Layer 5 of a small transformer language model trained on English Wikipedia (18 layers, counted from 0, width 128). Numbers have three digits each and are written without spaces.
Take only the direct path to the model's output, skipping the later layers: a vector added to the residual stream pushes a token's score in proportion to its dot product with that token's output vector.

Output vectors of the tokens that the questions are about. A number n stands for (n - 500) times 0.0054.
"chool": 594439557452383587425448524577440536469538473492441508475512504490510521458412507510591580668509516460523464509513473579494492456513589477535459489545495480509494676484409486647573500664392628557457545544604465497493589558679568482423530552498551574457550502417461468438474520529539478654377422403594632500467473512613440583482379593502472578514443554549596517398476503438495567676528
"ド": 577571511500362529505407549519507546467494507489431585424556540481471456521418465462487519592524478425565507424512449505501510424537500440522430510555481561428509521417447519553493516527551536567471568577450571487551482423671519551512567505576523441484429493539477500517498543532474507533552445459506522530493556522519440598451396508545574559527493440440427499512452476435479553523521
"irst": 491481603535485501472408529496512515529511395461469578480545527346497553483483460474537498580490533481621408488485522572564525577503582524551526503603474400546409492426439525591409503478510591437518544475678604514542565492647414642401492538522569496513522441437591485586555534532505480583616433496468633535488496527515414535482468433468558578539427529470570504507444434461506504613413
"ograp": 519640553443566522449443566520493547422557572484472520469451446422496429560538534331395584600523592468561361453563387438497436420431577574589491491631504551459483532315468485587668613527506661513450482455684468586607489538641496514517547523479513538452458390449433461426544666459516460544530498505634465554436462548563336510449392600563407512502512450528407537423542466486566370518577
" II": 488539427524455550501485549489518593517461500465453545546529546511511497639497501541433459509550480493401541553485424517524442514514491478546529473524415443446517555470453465557578577527449508513486508486461533548591529405553500515532511545575525501522497493413479535427598521510488589556533480517575557560522542442581479459441365465457453528481468403497554501512476470479548450566533
"ann": 520503540603440472523490599459520449538608447424545538479506530459492448621484424462536532622514484493498390461456478507519550471399527437414555540457512477435513601395505515579489560552466573610485591650432512556480500347653545558334587552545529546500512546534543448602475514520553391550584497508438514566525477538504432429435522547472502465581452403430455582515343448561531476569472
"ix": 528542529564358562382468560506460579555432486548486552510563483466482506542500520367526496666377462497534467417500468574521497471421604559449550497570431472467491510550428506500563495500419605629524508460568447360456513557682439450610551437494483436508485399538482534543551550449438480611548493502498514623420557451484454514511485563443505443500457395427476409498481521427556387482643
"tern": 490549638462362603592459457562600517439529588438525522468575535491416480425433664527431573595452455482516485513515497664566557554415458636500474513450498493582504631523527492521502476553450566516472494627557590658577546370611610574474512560383511507464511606452611367431653408541513447508590398437572481607347488558575407511550431556465621609649468504433385429380477510469506466509570
" name": 662512600495515565498395426518393408386526443506506531491518461518511543405454511542476407451464534484651496478600511555529399486590522479494514509594573530568512580543399488527551595548502593470637475448670526572588584439525477374575442492554504423472484515532557346461486462628442395527486453452618488622469492412583491487543364461568439498550422506526399612515439435459547524554492
"on": 572501589505437538475537485442558495450519494482559517592468473489471427585520464404471525547481520519465488407442490513407535397441407415528570446460445654458532424459539455449463467552439516458543467425522506529490524370619388506488434521426515557438448425502485537509512513470545482469420516459474596538510453529569431560559549549503395442574536517482402490407496621629464521592518
"″": 549548447464418589418505498546517465457573553511508476498637402471536532525431482538451477570426477399553567387574555587476488408487436479563502591572506402491490511504371477513512537572576493552497698594516529490473620415598430472504480466521375519524554474511413543460553494445502575536672410438487574555454513329645477423497459634420508534563375458411574531421490452488513597588407
"ember": 569505533498378577380437491578406509553532548502570513520471495367353425671445513377475640648580453469589423557549476432563539475463559458500513537471455677554342635424405519509618589630532500551430577440481565509464556473723569554511485526618484498713411491616516487457487504434506449559407489535693448565482457409642410563562457519542479505485561462404506560539444324443586320577395
"ł": 648500622567419523556517510486498527365611465409425486407496526497449551639434487536479520513518498487591539522464458634492386526548480525546432596569385419514345530474464426483566467625550604527447558468527544515459467456675591571540578472614588515389407609471441526502579532565449498523563407419674630621464425526524368538463436475487459484498577464337425510388429564419564517615621
"red": 564508530500420397520425508512540487521512524469433628478473589403599448496506454477561441719469473485614573424524572434484498509604542548476492582511646476437639434449494535478437391474446425411540560544599528541518546361622568526459490537616496577538367345609538387575627476448462497466719548375592485536498483481478435562480492481560413489529442624590413582424458458482535582566425
"ct": 505588573496523452623526560580350451539475553444540611642506486530554459560454527496466542573474463490434473460719566657481554613478447455447558529498470407585434480357442445519399481619489457486427557573566542575561518521686456505452472567568489453596386618435500343460531491422445442428603384438373528508509495495439395524356374523483446507492479475269406401441356498334490477485474
"J": 631446683488292525494275484498436639319662503345519643450684629301488483692392530561457633752509449290732467406570455582495477479374531583637585576511509618342516653411403342720611464715522613600428780577623527505588616392909509719579534506663660434385395414521448528482641554589404478485642362385610706735430517431605219566419025580433548589522403418373457566500307491468605526775428
"d": 631446682488292528494275481498433639319662503345519643447684633301488487692395530561457633752509449290732467406570458582495477479374531583637585576511509618343516653412403345720610464715521613599428779577623524505588616392908509718579534506662659434385395414521445528482641554589404478482641362385610705735430517432605220566419026579436548593521403418373457566500308492468604526775428
"bum": 400529626398406627548315455554455509419479541522446621347591538497423615525440574455415625667504424466666443402623592466539500548538515518478377458423539556541507582435532457525523539567526577479428490529496629511618543373759573535342446442530564409505455461584361577428617558551407429515452388450535569663444483556511376401555381599395491575513526421438512581476423472486428400625481
"der": 647447623546373535525471523383535478431459584466440636408500575570457509577500516491408446598494385482617475462611498567502463471496539420504463370450476570562575573602482489465637513564382596515388536593592438409607496403707635509444370516615515480495465414394456608426452410529460518471570498358514513525413452420469355516492399558441639570498486557482478502566440419494453498659556
"wn": 555576519552495495444507374445498526506562461534392614519536507500586470559397485526536440617364532461516454450551532610550555551443396485463468454548482523530445512500557500689420549701406647487380539595661507454500548507595521530482528596550576585505539415583607425451457461473578398626549349405594495587432522551504389512492425623512554625460516486438486509522473355432508444540358
"ision": 530573570410453546542399532472437562453506494544496502472597580495519436459431500448469498565566561470478343462432494471472373439459451587477471467553531480566599447471459470644524462625528575619433590507493490561546620537674456439544543461571460549564464509457518437487490484533446518601433469540518666610432489463557415463529470569524500542600409592337392590515469441435522480570521
"fter": 520566523457440528459479428458447616440581564409422525438584500554505506520423571431475428648543469477518445472550480570489449404510473525498458625421537480506430447523400514528589378663427537454509489508562530412472494563618382663417573453562577416478534504439640418436484605476502444558651488513398629649408458554484375504434390425513563513527447555321543643512455489511552517561429
"se": 538544554545412479612505486486575400502405560496379519378468546547459487449591540474444449596439410506480438543615405541623495577562466542417503556496575462447467584502375341563467562463478719504459462557554466427610586358531456554423567418639608500466429522443428504423507464507516566448558445507628526517500472489520455562608453473544653566520490485572389496529343522494498462565618
" Party": 517439552384471566525496486479447385460542446532463535472562572383443461511404395492589594583554539481680438562460537471565389469535482509552449512427441496349542624514404541507483475515472537458432464448486480544500543416561479493384482582515514490502510520440526469464516570484446534529403448479491498520503560378402447450508360536481560483507454453427520516448400486460559416549556
"ty": 475507456390446560485495459449476582412566656439407560536544583454533557542480617502533509550489559479543409424575534552554500626529488637568480536472485577498620604534489419577535444615381603519441480594524382549583548527570537550516575392533574515362477476535392393286624489391586448418582445336561541489457661363545395542518466413424581416476565491609421419592410421471365552592363
"omen": 472474438537458521517477460545538463409560428424521471443531533402484462532415483477496516483481547480716350390451591639434479420512511437467519415428468415504453521448486503500520517582415551470412487610561550438494496552667477504509565455472570549567437500512471507573634554516385572423507476581514528557426582545585435569443469497598463488542514423418481562425405577418507507623537
"use": 629555548502466630472458536525444568441483554597563551557449447478582389550464598384560550636430452485560406384484380481574394404555532527554445394493380478603387541530445472489547477549473551519439534476498540475445530401633576580482515421551512475430402448448545512507584583530525425607490552549518461546500559451512339508498453502494615439467471451396543434339400331484427568570532
"apan": 524456594527482588527438471502507570452405551560511587482646440471481427513424642519458585648438516463627478545510538520538516480556576577640517421579413581508496518377565408634431464548459603599414671558581562526668474385695567526425579575644528458428558496564506555602595444507489512535460449524459495599463505517535375397492438470446551524552414483545482487470441503420482502617506
"ther": 567502493498379540552528368419491416494437550452443535490542551620527543637502547531567489647496491476549379487599612535522573594534497547459387523667502545466442480458469487506509540584450619383423494517628613414498550534683575495556496594639540509388487448421384483444528594434418500606635346318596536576448619535481452604438417616547524648436498558459399504569426410417567538659484
"π": 611459549431444541592451426557445560442412465410547596455482554477588526564517548423433564578482471436521513379545439509528492470503484542451475542514457529507432537424461485572491551554464500463503573488528500492540592457717556527462530562544550482559429438504430541487525509558458503535574460398584623498435532447584482523507464496532605585542420506435492504493466430513553482556538

Output weights of attention head 1. The head adds the sum of these rows, row i times number i of z. A number n stands for (n - 500) times 0.001.
o0: 483510567628503492394460498234628488477638611434709430539490691495319592483492353467565312581696541428682483347879528574377471319478536673534611408600758440638376478515484505414453365545347549471430483583717503496415271505474462472547476399266615720506516432456514398530553526560498231586518464518402401629628316564624271553724565486443315653528589459515623559611575586350667503542640
o1: 396630499538623403462693537489611502443512458443586405413426467532511600484281532667465317634546524635612473504599451662496473433396549544452624499498634594381415568487633474528394367457399549457414622519556267379569517521477524348541549440308621585423646448479536480527397476385510381719550440538470319536576448517491507545758477605409609462457538464561448633473506390493448569577496
o2: 430353484567573446665555346403442576414567544604618566450506473556436530448656552547713373535572743408575453477634479515589548492507558567468548452518547434451378430601308613575616375634434544467443417570588222611450297592570509551405474421371427470509421437478508398511624623460602324575424475665423353724598634674661485640514455639351430530495744582565523512454381424548690416609271
o3: 334560391579535480567737433434538487408591602404481341505427457549509613573440504619600316375425608518532628631439489486515571407348537302570628604442558450416658456557343379682555365483435515346371525390406352454610358477500642466460551406391440510494470681461476426444605584460612504482560655501543386748447585622437482414633522500451567619403606449550515547361408483674561620499322
o4: 331531498687578375556669462407451579417460504360561445565255464508488624492431598467396486471507342701508449508468571534518367590536629327529502577555615429482344494467401484677500419401494648294451600669454447346602617540394497373537409487322532495464483592442549419371468521445454499614560556565529462589552407496783459550515774347391614547470583251631518691525396450382574555714406
o5: 418590547716604528528570501407567626368384483494358457410604612536612684491420425542527375418557535435503519421624490443373535501348431546463548543591613346513477631516626516480654579565354601453517428557618475436683376416373373485440524406451688705504632502404550491446487461641583403410492569462552580600286417463607619650718633586492353635642423467459604375594517606662564457517748
o6: 549406783454428527475476488636499396705473555265481538434512483445562328494480426441490365451495362515416461546481423452315474548474494381485630582469437327297796511423306569454443609470707525510474524327451594675689524666458498501375580588554481496444593760549516522653492535555385649475370413467393566437543541532388523382517483572570526453555408496472642195377650612510406380508603
o7: 668489445290479591537420719620711521624422277623373448513622526461524517462374430608413584464391513471306580574367502519505461399441451572493552440320501646530603464438590416375384576565555366538436626425488599380537579396501443479561446534702691548291456472489406596497380351462600703278507462469467327180581560355294531327534319476591503427741364589300418409524451464516452535303704
o8: 685608549507404443504426470599601382487581463492503504337535508526551322479526421711503589607509463487548469529424524511429695350389421553354577538439553495402635617568651541373437474391505399694551541433432555550403560530474475584578463560442402535501671367532456690619468545538547397711499462532527540426574449487425599567607329711469476451453343616339557329598537329623226528437624
o9: 494435470817526494495613512460745556520629395414573430585188538505435698449427412434343705618490594621618591411599469624595447407514512529358632451544628642494332574457360369469638373445367444488501625538508476490533470473450478516670550367309467690524573536629571400511531574406399401595485468471379415558658316423610543382553598403516496569568513475516555705546474431428492798549635
o10: 390471515688429387588675394547539516577575563215708411605187505449431476645435422439478559483553390744619630396453496558672457437447568349519682550489508415281551574392356630568469326335577460287479680470475570517599433492533605524562550577429347528505534708568456452504667746476478526567555521474502380519599554586579474322547616198515624486688576489443572505432423509449427713458554
o11: 341601465536612396439704331261468576539626650353520364467237547564395412396459520611510182541496408526498434708405544573347472544244512339567581541352577331314676536584402441511459448450619489364506520668453342453785551545470435411376512511417524418469434579473513483527629591427476510522513393608516339493551819597490547388583450526425475528682570593421515448510452461468481483621429
o12: 594474649448394480647395566693461490555393494606572593349581456547585446724506528514658643623706703562596626226682487595620643403552491614385553531640459579343488541455619649494392448451463569637398518350599391553469487490479561584527433636364556554474828482503501521535397552607521377634415567600401485521596489576724579602548398564318568382437553570478495313587479372577344438450563
o13: 657501395561483369568304573511617489515582463645677501545408513371428379443465508574378742751499615634562462352600532536395422440628542585408504355518610720580333446474608517277435558454495414404471620574670593491187681503504414565474351640462483566590488400573475390621472455443492492598548400527570435222712482398489433441374338389452468363628477582386407512584580428411410521483510
o14: 648435415403468659569332739524548433654446416720281470481824594439399381585653510588585484608462654304438459462491419531453506620528447560470535489559433648520476449429664444423498671674444411563571451387527570497288525437452547430458521513566563504524511496552502505578468315438509655379489502333484513378502499392282694408340252613614393441560413554465530388578629511566471407346533
o15: 443327465367451495567558494643428432753526560485458459470580305533451384681513630320583463483473548469444604574384305511660357582470492303580488539320263607381667435526337466596413598547691432462476394371282521579590463459572684517302547569785331331494378741549462495533453594390444814353478426461399551464535738580299512224350342352517611508401593553531457537350608533513478460438318
o16: 540532527463443525634396484631571480404380590640388431398558502451539412499499630735675381543550542436629443517518435442357744406431373473417537516471519559454684696586682541496419571533497537627604493372589463436357452405604482610553359623449641529535600523443334594546388388753555298477484513498579499495356476578315562644519359707465506476439388463410476373631528521572488299467544
o17: 470432378400558582361533457216472740611659389628491371498214603504427295377518412578350498672403509460401387670384522627346416794493551624423514424453551578486287419567391342454602459563611298484536523711628461410422646597545434325556506550582522494540487350561652413529552492280588607480620391416651403292695633403546567392328433537505479505616434525458402714546443402334607624609454
o18: 749505580522265574609298662816536454530486373476434525471581400528642372546445424469506786532591509454544622374501552512599572446564400656322587522552502562437484520579673627428535461392499547731592473503433584553352504388525435578699397615479418609447742300454521601581458556546493434605417643458405632504653297424675586513554515626447572466467307525466576462688462329495224613394656
o19: 438660435534462437392685355263582427375679651308580424528295499506516446480388415547478359491565281543582525664553491527389557334398563441573561522421643286431629636505566525492475349298454603423450510521499537527609464508554490446508537461429482513529400496427548626547609597470582382611514526600495449636478605599432312571777513459510447530505553550470492433433442469476557512558560
o20: 474499403436420466562531504671720462567478633463544369486430296532424588666278691512578581472515472583540656579523361540678469283426452396508494445285304840396634556542540474615336438451661438458335582349360469474505541293602685692562251574670567332427435706499287557440350489537442602376576452522441385502510589516226300229513503256474631560454516387469331611501547498541388616308476
o21: 642539507587468360598478453592513460381601405610631675452419484452477438446588493492450663661668614573582475364628488584573594374548530700461474409525597516521381606504613639430462448430412502669523537462644455583266483596625391587498384544432436532462485310569490570524422573533598277672446370609444490458626485501580539770486392522436523387388539633407536435505504383501482449503526
o22: 406570426558620452371746613339537398488641507574483393283675306592563540482363486502508314708402605593511511668456378550484279633387511418523551451387436627360418383570568349531518455487448432519439387620336315544607447505353559421347647341479357548472501532524687380717473541239412675496446458531455489539622562473440574350697459596445547512401521539585525644411593336602476459632305
o23: 354505454293629473352543409331201531489382709571478491470551670601306341533852555563605366545572479330562341457530546518434635742608553508587424639619500330491474491461493519559494495506434555422595375603525530424548654559561606280304613614510656301603510476374514577424543415453464476620624442347513500551381717564559538499487388426495431442511627727562460512578561556451542334598308
o24: 276315619567522481590425497603467523521275673418505531566684390453514535557489614219532547544520407663690511210715456418550272444625493418496415506731433651494492504339516567477532759492431510448610432513695616550636508437556602484453722442602467501693560493445520373593430475672331549662530456354458681612355200612630488528632738444487591558569625414667514673473649644390279262449581
o25: 423394492490679443344601362457463527284589525553586561494330514471466512304529608424482434494516561568485436473611438385413478560617562592390342398491565542581303460462353626371606615469329455553561443523728399597415412684524430514446575552486504543567443317562567421533526422493576298666453181611478555542601460540582460695424509616451456484447595605568474760480454497353755372764328
o26: 314472478712510588355499372483570568340818346415521487269447381531619615472022468294397466456478536678558635571547309459473369564447362647324378403390453416384332593631479714398945577347504370685684346733667428771611231536465475518666692304536294728590522405537697502747549681378419452519409467519529711685431453487700537454699647549364403756576392433610574614452510515529501481531658
o27: 502618561497461325610425529565512408416450558470750605557458444500566564500520543582494485594638536664626456336600573571598548342556589466532538577584610477484518544410558576562312329374412731428368691467459393415490578583461484467493383525217437489459616515456521436457468529590452344724436554682372337606514455605668417695627517463426548359419606557561495361437347358590424475597361
o28: 443523499634477459617455488554505433723564516428558410473694409503373397613516418433519492469465471460535447414472496604673429550463452471612647557552403478361621308378520452525586544490542407398591476659304651571593403482533598500365626375569240515551457616462514419552620681360359711532485561360500538503424565549441547220526489413536487609519519580533585497436625607646281644373387
o29: 277447467506718409389790339355429474432684499391637449534304449464399578439414527387393281481458362655502471628431409525593347604466613386574495427370494386401434415482254538573551426384482431396504535591409410511640385631485520398435646433489421454505271577602566423527620548341476525535481321484531412524556656554500443445521638432473501553454633505615506746300506511388694526748309
o30: 463531575378503635349380433290347476326439511441494620587279664513458485331541411393506406349625254379330324674510458444396573456659540580587326535444571196782564605581454672443617518442579579581604400538606581516500594571616367388549521457546613356532383386344511695362475278609490249478435486596465657590358372490618314726434681558481342556333436451610473473453480618392800415688650
o31: 528396450553588482480486415746427600533600339495388532380234487554453630635459560485399617428517657373356600377545375518622533590483462669387382552415438508431345559441392671580583518563459466476621461479450543517461407494440541569643294658559606533562521687692439524241532519537615497367385395540475425487501691449657539511291427428508509497547513525467489554636386549341699650586436

Each question shows a token from some text and the vector z that the head gathered there. A number n stands for (n - 500) times 0.0076.

"ay": 490489523538413439524503569430542553537524520622563481528522605509579489475509567453572540400517
Which of these tokens does it push down most? " name"

" Can": 487439500488527423460506466509566499482538480564448558537488517531499409408371369549533501426527
Pushed up most: "ct"

"ern": 558493604500423461432642500474493573532544573499457514443535582590498475243378259555421431481551
Which of these tokens does it push down most? "ograp"

"ome": 551525443381492508525591528465429465557584587508485477516459523522607500532520496495464514465464
Pushed up most: "apan"

" in": 577544397416576553466521486553525450516584512422466425579490511488492463640412422614501410421475
Pushed up most: "apan"

" album": 571514378428603595486495463550535466499545463412529408527495570456448464710475540549441454537469
Pushed up most: "bum"

"m": 607432664350368543448334501354355485498459481378423644463554179678478722562734686410478602709386
Pushed up most: "ograp"

"j": 462640475372496387472699665442492504545585578564440629591536574725660454287437472447451608281398
Pushed up most: " Party"

"aj": 320550494496481502535586553426489475545504611515485684530414396530641584401489536395450551328385
Which of these tokens does it push down most? "bum"

" who": 550434625540501469497453456583680558513565440577335573520487490526525444542526652462612615301522
Which two tokens does it push up most, strongest first? "omen", "ann"

"here": 569455591469506485482401529504554526517578407485491516562547501574474457573582659498497526512463
Pushed up most: "ograp"

"ig": 581621563567612454471546418649717640425488448592279711454604543487699516431467677475638763378583
Pushed up most: "omen"

"ing": 674520436341626386434370473566599397536698483440394512516497548625501471635606496557403588520466
Pushed up most: "ember"

" Be": 581436419424576553441485447560459389416579482359510514489484419505450444647574612461351444562455
Which two tokens does it push up most, strongest first? " name", "ograp"

"an": 263600482566425370555638576300557494626458666778524512503448669548745538360328374476566586107428
Which of these tokens does it push down most? " name"

"ry": 552469418415462435545532599536584341631591558523443410672424568568451463512403393520572395364568
Which of these tokens does it push down most? "fter"

" t": 554576491406587481414533481514440495523571496493409473558527550558646509549447523569491560475404
Pushed up most: "use"

" B": 438593566575447563562562627491595604712369500518471374588551498569604440345332486629619515253519
Which two tokens does it push up most, strongest first? "ann", " Party"

"ept": 664458530333552444438478396675549467464690496478293641477383458546535523662674619452509622486544
Pushed up most: "ember"

" pr": 582494368390475500472582472474480406494662630456466492583416508427476580660364404543643348434337
Pushed up most: "apan"

" Mar": 502545709554575523450353442568539518579430424494324515444535364578614641518550592635518618480507
Which of these tokens does it push down most? "ド"

"-": 576552481450447513485681539447423528625541658499679445487542703571391553348395154595279333606467
Which of these tokens does it push down most? "omen"

"ar": 388474602672445657353555447410460561482213555554408404408494424429569689377399505390526519449652
Which two tokens does it push up most, strongest first? "ty", " II"

"b": 398442730727497461417265445421597766341274389593478592280622548420500796341534530331624720467656
Which two tokens does it push up most, strongest first? "ty", "fter"

" his": 513452470526536586457454446519568471436455445503486393479536529460460438638536575448510569521498
Pushed up most: "ł"

" years": 596449423446418679590519574508546476467491593416585351511531488465359411574389589417547343505478
Pushed up most: "tern"

"ld": 469490571692484622380500507442480642353351462485617410308627571494427591389464368457482521558489
Which two tokens does it push up most, strongest first? "ty", "se"

"g": 584455523570451461659354553364490732408239371616447462397827476500609680294575719447488747826618
Pushed up most: "fter"

"0": 474493502421652465413389523569588514497624440433518568578482501570404506561535557536493501451580
Pushed up most: "ember"

" de": 576521515623553659427488399488516555388416465508540319351556592402493502621555466472487588501482
Pushed up most: "se"

",": 631554486446577559455522460595634468584624489412406387583459542507493429710430477652588440270419
Pushed up most: "apan"

" s": 572529601568485541438474511466552551598556490461508475494529482531546493489546555565521528361466
Pushed up most: "wn"

" film": 535456328363460550667563554391367505507554573495537430542487468414608501596498580476445441613342
Pushed up most: "ision"

"port": 540345609423473382422424473416472561358532519513391588395488400556371706446540307479549506605504
Which of these tokens does it push down most? "ann"

"\n": 560532542394567362554460520552602588574615452563313559485502500577600543496529511602536643428510
Which of these tokens does it push down most? "der"

" was": 453426554514604461430427391591629447477470407592301488567443525480555387552459609465565556393594
Which of these tokens does it push down most? "der"

"B": 371486642482522512472360498504386455618448557607408578586361411522781550577539597463579526291513
Pushed up most: "wn"

"ic": 624414344305513486345587480629470200497699606271480567601388390561286507703498453501386305551465
Pushed up most: "π"

"ce": 587524796536536467358270491421516565529486375556488518401527473651545640542610632531571645531524
Which of these tokens does it push down most? "ド"

" w": 506502462549397513604617634409493579515491572598717354492603691543438504433426341525463419511454
Pushed up most: " Party"